Layer 12 of a small transformer language model trained on English Wikipedia (15 layers, counted from 0, width 64). Numbers have three digits each and are written without spaces.
A neuron's activation on a vector x is GELU(weights . x + bias), where the dot is the dot product.

Input weights of the MLP neurons that the questions are about. A number n stands for (n - 500) times 0.001.
n4 (bias -0.022): 433482471487097551288536495438488530482344650567580507684339314241644350534516588537513484391509427513698502536543640383579516566486610514456696544238449476368474543487673400390536509511532494
n7 (bias -0.071): 483547454459405626758351744475351489255493478653447475427355438477430259777560551486479504470570596460608523485462459462195487684486451501434150569389417640535676454696651505450472579480452477
n14 (bias -0.068): 350500402603579633342545541437123321563658540667724378722518433385471531711400453410489637299513435380504629532434539672622310566633683552431395489583600441700548309390512225446332501521474540
n16 (bias -0.062): 486351331335616458316564395931508414554366307524485453337536425477528507670444443584642456588366718370690612624369537755431369500480571187585991338309486547371589465398257567707539505331542656
n17 (bias -0.037): 445380540615319290541321276527355577506552504576518714707465542330426692388490530746546567635606561510380394715475579416384474713554471509370549551605504481458583256521537422468318305362608539
n18 (bias -0.070): 626303562484611404840479585585462569386623256440816489361382440401679513616354551484461611595491559476376630462633499618294204349486366425411634340495712554346550475469613559413530597219245495
n22 (bias -0.054): 568359452535498524500485547385454541541390462577436271421398279416573523401562522453493636824832474275628364390537541309601450568523622592559516437500489492450324566619411347508760265458481594
n24 (bias -0.061): 458486652423438583554444711450351273454491624569400499615639636571265465476447506490505673575390645362414485440529448517673482572504521484511555551467398615280452119281768638304545526668393556
n26 (bias -0.056): 571655479489289496529648462358536606502548476482506318682535449481445601276374577514566743607421604588503553467476605490542657629463590211515724459498518642463503485310586210309552631374465499
n27 (bias -0.038): 551376565629448315575426647628529633350672561565455560434392368543848583611308403238510625616714575456434502633505540527416567367344521622553414446303429505400584518652580667329341267569324631
n28 (bias -0.056): 522377436396540516494626585359408314395338362584705555647377611590482638353485483465611407448703532621606308476493516487411496461549586285510462605709501500271592394709479592447560545449247583
n33 (bias -0.074): 527346350604630382669356493572500510670684551476728676641429297437442424526441609494425592488503513422615653833478364535505523564586449455550644316253438510416609446475483369360503179508372623
n34 (bias -0.051): 529555422382583561571611468443622406634577490578737482412479338511788308580540696360366403461574517519577435430492752484522557567399611234362664498370346498677513604411437359270516403396513498
n38 (bias -0.040): 458425573630455619582520490452569354548551364623527489598474407543475325608394487641501649612527731636580602708554495539283296468614500418495427444476468433400329266260506486700569666369454444
n43 (bias -0.052): 532584539485519583496604482536461901401293419472493251395637562522508605281364525350533673456476450341510522741487483612293377481380538663341525623329666533455663493510744576543350544373382556
n44 (bias -0.056): 359628362529524531325586558475581587402475462287660476525439401545409662519509529508392555552617560607468591504418626599711559671664519409702595269449307442419500562399709539506543379512434535
n47 (bias -0.046): 418623455480469516300570428572449454585339551485446461740116574534552573431612776406525556420697260596525407422407442435695607526694700422353557542421584551416520680378536368444564331394601595
n50 (bias -0.074): 377616390610551700416474609539586471271439556444609528516527273531364395638464637346496514421675431611403417592359578465219455684301746622653694433462352473657378208716494417356472433540358515
n53 (bias -0.049): 501446380491550608420432351596491577573414487501368500470410428365599282701421557416559591560547637641531580551496399490597399625696457594392444470400722607452302435425284349623679466572336516
n62 (bias -0.078): 378338375656475442545560649354355395492298419586511679571453609385444404617534608446480541538400533806471391578544830489624340511637570433310380492388566597312413555439634434599416403437243674
n63 (bias -0.023): 658445411548600601387404352463354530735636385641625569398423469402584664709317681313499876781525623632470605550481551641528462358600403448536550360379400518328427487500369314353586568576506560
n65 (bias -0.038): 680598456655395465527478322627427481360513282679537532465546510410425278577621506618548713481407661530464326317386454399345496592576703599431559434309800419642586431553577368433622472386496504
n68 (bias -0.018): 449652391536477453465431666523360808538557219631630431396499371207460560476510238620494461616571399464348646500515522612619477630602533656589465612344374579529555442561520528298692431352330419
n74 (bias -0.042): 517462389314608330490543389613519807527708577521556549560520520536501374392389443354461706343467516575449588599475530563598433431632423541522566352443439553472458664582584458295426493423311548
n75 (bias -0.038): 529405385597371575477639653610663630445393347600331513496540469413519447316351590542412501298580458699663597410463616619593494618465389378569559515626596315296450495483500497454650505604414564
n79 (bias -0.077): 628639483590434390611729241530343712517306405591608459502435584559400377377454653356681495515488516404520531518430610517437508491514494312400692730566404751393471743371580492422542662257354523
n90 (bias -0.051): 815710528596502393396538371510703585422586609456497531550286394511563458437500526645392606537506455415537680534500505439537495418559508320512560409295427502570342617633317218467644415554353615
n92 (bias -0.054): 605455530726351661473454469649367258384457249551447233612543383574413572692509604568685501422612566433615477451349522540456509592476535537642609530438521417651489616489449444443322456272473396
n94 (bias -0.064): 279321343432574472695517565547597472471635484391579505412469531331401562374370659625554671333433575373619424668573642442756424618628455480150630514538483594390319383469556511560468535491572573
n102 (bias -0.061): 739400653394495531470483597624314619393408446495584309536423444393379530622512633681351385538544662605608451393438659554560619511645478450297480405516307387596575514525565410355543443355684480
n104 (bias -0.035): 487368509488584412461477538864542533291325578659540476514621401521369448540669482367339509500433513600484385522512567500497420604621548536600338547512622505665266617452630380554362570280274662
n116 (bias -0.051): 530507403250668386620737456531565430493496429524663354564437413376657673322426617487389660447335428640563595523547669572412550339556494626654485388507427484498607494370495620358277609462410488

Each question shows a token from some text and the vector x that enters the MLP there. A number n stands for (n - 500) times 0.01.

"====\n\n": 538742564413502594422288411547514409479487478405571599452760517459669453456377616382497612372397458371415687513641537357477565567451485463463425521762522478492542508476336498543440491503655393
The neuron with the highest activation: n34

" ": 548500440469450492537681360464507381435394536334371519503643591762678525574374545517586598407440397511483551443741621367410514614300408520459603436488380480652506551485428554328735525450459384
Which three neurons fire most, strongest first? n34, n26, n79

"j": 508530375480407436500495559317321311618514536438452636523435502624462597516548531566494285273444470420456474596657629546546591456436588439390596476612358155546554619556576583568583739556519530
Which neuron fires most, and how strongly? n28, at about 1.1

"|": 431484510452455449559289569523424568526471476392732832484597620495732535501426477347587598349412367432419595475674430432521626474457420491454407506537435375447644694403486446574511599487544434
The neuron with the highest activation: n18

" night": 458581429516407468562336518438512586554459481387373569413655473520496518554605361467312374333450496570541535462751505560373555489560463635476544492494478563388305648576361648511773515402720520
Which neuron fires most, and how strongly? n68, at about 0.63

"===\n\n": 522718521402475549383290436550480439484498448359638659532766472488651458447389589423515584406400498356426691545622525352459547550499489471506430513750513469517556490422309525518425529488685411
Which three neurons fire most, strongest first? n14, n17, n116

" Jul": 449526401422494488521553431319400489513364508554482568393412398633374557460643559654483446421496582526483564530680452588508711580424453545476482431597387328477597666373609284729632647424645292
Which three neurons fire most, strongest first? n102, n44, n26

" break": 468438424460481434423322517508521548641388483243572609378540452607387602498662506417518434381499478482603552472712563633393603546459553570428532498546494501459297562505414453722718606345691379
The neuron with the highest activation: n16

" d": 396570481558534546394506445182418379559452395394405528425504504576430632590581638526682618531528576436533572434734590457505355457517277470519535489636373406558388664510549464516643569335543506
Which neuron fires most, and how strongly? n63, at about 1.4

" L": 445562513454514488522591591249387311541401615488574553399655523515525587586426588539540474383480395366363594534763594423550482511542354532503514328522404248519602685604471459639420623387597483
Which neuron fires most, and how strongly? n14, at about 0.71

" that": 387498484554535454524188595502462510494604455527396607438366394451535565672500423501497510506442587367505653491871382558408603426412489605491456459485434542431472665476386584660579499466548494
The neuron with the highest activation: n27

" of": 409504473349475373511226450586415462551511439521532669515478522463656577530488516518498367481568571440418588583911358456487524501414476443444534442463388536484520664478435597613589546445572526
The two highest activations, in order: n16, n18

" (": 466672409479394469501563528526657457507397518339617585514716542516486558495479430432493489370508553287518849453671557364505616507373492533438327311527443304557545447497410542527464536460679581
The two highest activations, in order: n44, n116

" |": 510545373412436442685248543505477420451515375578685788597473528535559572571470510582541585316463372347433559517631462500537568536421478506445573442513424230524562669443446466688514640474541364
Which three neurons fire most, strongest first? n18, n33, n94

" |\n\n": 431718514430543549378252588500470455457482385470524587484671501497744529465411635445512632383386545381434637550623457326536531523443553540468430464785520410569562495379336455504463528486638455
Which neuron fires most, and how strongly? n14, at about 1.1

"===": 455602538452422552460364486533548428461545476372580665545674488453760639530435548298600624302392452532442617545734487277607522503469468498407365433542540408371581636530382450508453572369579461
The neuron with the highest activation: n63

"M": 479537465561421534592500633228385178514352630390445527575556507697500511461307487512531545486468562448381557570660415335552516565560524483437418383635492358509583800479570679562489441476530545
The neuron with the highest activation: n24

" is": 358587401519345452501233574556525524551465499393592543535592467604380500587583578548502414456562539410567615689807439400359615578378559645516426318456321566528459500536446409477566504517543429
Which three neurons fire most, strongest first? n50, n33, n7

"var": 477699390419473463558466579412393506420592440587405493473408547608491589492583578452552390417483364325429650373642523572590706248435504431409613354564447230571587702547567464698571599598523423
Which neuron fires most, and how strongly? n47, at about 0.49

"ums": 502546461418410465471396457469522641541376598512306523476618323524354521468529408677378391391527617396526548438826566496421547476397488790476443435648410456627365600576507585643542524488496513
The two highest activations, in order: n104, n22

" Wing": 528585366501435525586290525297458472567490569411411668592542529545479503330553416551489339434420401523487528539763652464608452420429488573536539500645517499548454721329424496595395580406753396
Which neuron fires most, and how strongly? n17, at about 0.13

" MF": 431602391533372529469383491307591387310604455425451564452615618612557474526636554414453749603373335308571584517399470412408637399512428557502573551636519412618585710409397377624547649563588405
Which three neurons fire most, strongest first? n90, n26, n65

" brother": 567483426410395521489318407562475448363583463467453538560566439484515630540627499560416503485489415419616611517803473541406590470328437655347473403643388644361352785440490456538533647485644475
The neuron with the highest activation: n94

" who": 389442459544528537508266591484489501448507568520506476470390433462450541749482488463426448509411452467646616631830432435392690499405478618519431470548329578494473713436329399532587564555620416
The neuron with the highest activation: n7

"d": 483553383708412374424383550447423440590454455340389397569495545667403745518530615441655555544542506436468495341596472524441530446294473420402548487695385459596287731576635584532579632519544421
The neuron with the highest activation: n92

"la": 525516494430602585519487614420400268548518552329487553465498362553517508435513384574538309471484316456549492530754464510709488515484367425545561437599367185497613772582514574480513646478582539
The two highest activations, in order: n44, n28

" city": 510622441422342493430318469446418700421558534409404486424698519581424471481547450498397479476449388461598507451849467469458618430590441730526443444541350483506441715425410519582533572551676610
The neuron with the highest activation: n74

"ank": 543579355468549449615397588348460459561464553343427622514510459540567424457401549552509230408399421470426449491836597432500559484531651551422524443617505259492501698434496538746491626522560482
The neuron with the highest activation: n62

"ed": 453494505376601478505354500479413499655393565502357580541510335480467543484488509456557512545486460530529500447939467430581540556426515659448464465474455361621362599504427542461767365537581384
Which neuron fires most, and how strongly? n22, at about 2.1

"Le": 512499463385605435556509813544402379517502554294332527370618487586542494421472505469455541411450326430401654527739521332602572505586415449564466397558406442404656686612496519639525537440643335
Which three neurons fire most, strongest first? n94, n116, n44

"p": 394500395420384432686483540313504307635403611439390645503441551534610503578392501508522227375401551452438626506819407475501583645454620467467558431579493394616493619477431560475531483545556591
The neuron with the highest activation: n34

" inf": 474611441544463462678432540230377525620425397322227580537415530396500549448453557456601579514341524613513526472687543402605370562438459455458570408608460578646534674637462625471594530497556286
Which three neurons fire most, strongest first? n26, n62, n94

" Pos": 443524476450503735513397453301448411349563469253490465434742556578377478474468526509453480376364489442512712538462520399381551635646497413610399666690622443553514619421477378553522643626538557
The neuron with the highest activation: n14

" \"": 408601469470488527458573538416610395416400400532614587661576500579579488489575383423470482430396538268552665482747440454553664478263541598444478375635619485405486557587323531479479484270655508
The neuron with the highest activation: n28

".": 519621490509359581507147587507479428514505419421493767473569428472760388500366563472556561434360534447421626487706447490519585485386495509530485330695530505502532555504425443503509580521497482
Which neuron fires most, and how strongly? n18, at about 0.84

" Nick": 377585510538451515615399426436386361507534515561413545536397405649472464468504437515459307484408354356430523540786521502513616494435594626556546423693470513509395690262592430734555629439645529
Which neuron fires most, and how strongly? n38, at about 0.34

"ail": 456549480531617378327247538390385660597549578426307423532449450627378586483504425559531403516411558346622474361762529536500552483404536738424603473531479418513422657571502477625508529508627544
The neuron with the highest activation: n22

"ay": 495613424546541459541452491416507540487471660482440727596456465567421480288478452500465204419421488471472552474906429570494590515390564570417617475548567354511507625557398524589398477387566477
The two highest activations, in order: n17, n90

" |\n": 527630387365356368539434490563471442445541313523555538601737545541621496533454585402541378308477497301556623637546507485484490341337586502404534413675433414712510398437575635656521516529706393
The neuron with the highest activation: n16

"t": 424543466364424479535521503190418384566593571338452638539503522557596680486486519425597318446492567431473611498809540568563517551254517472450554371561345293596469589541521479616515595497509539
The two highest activations, in order: n34, n44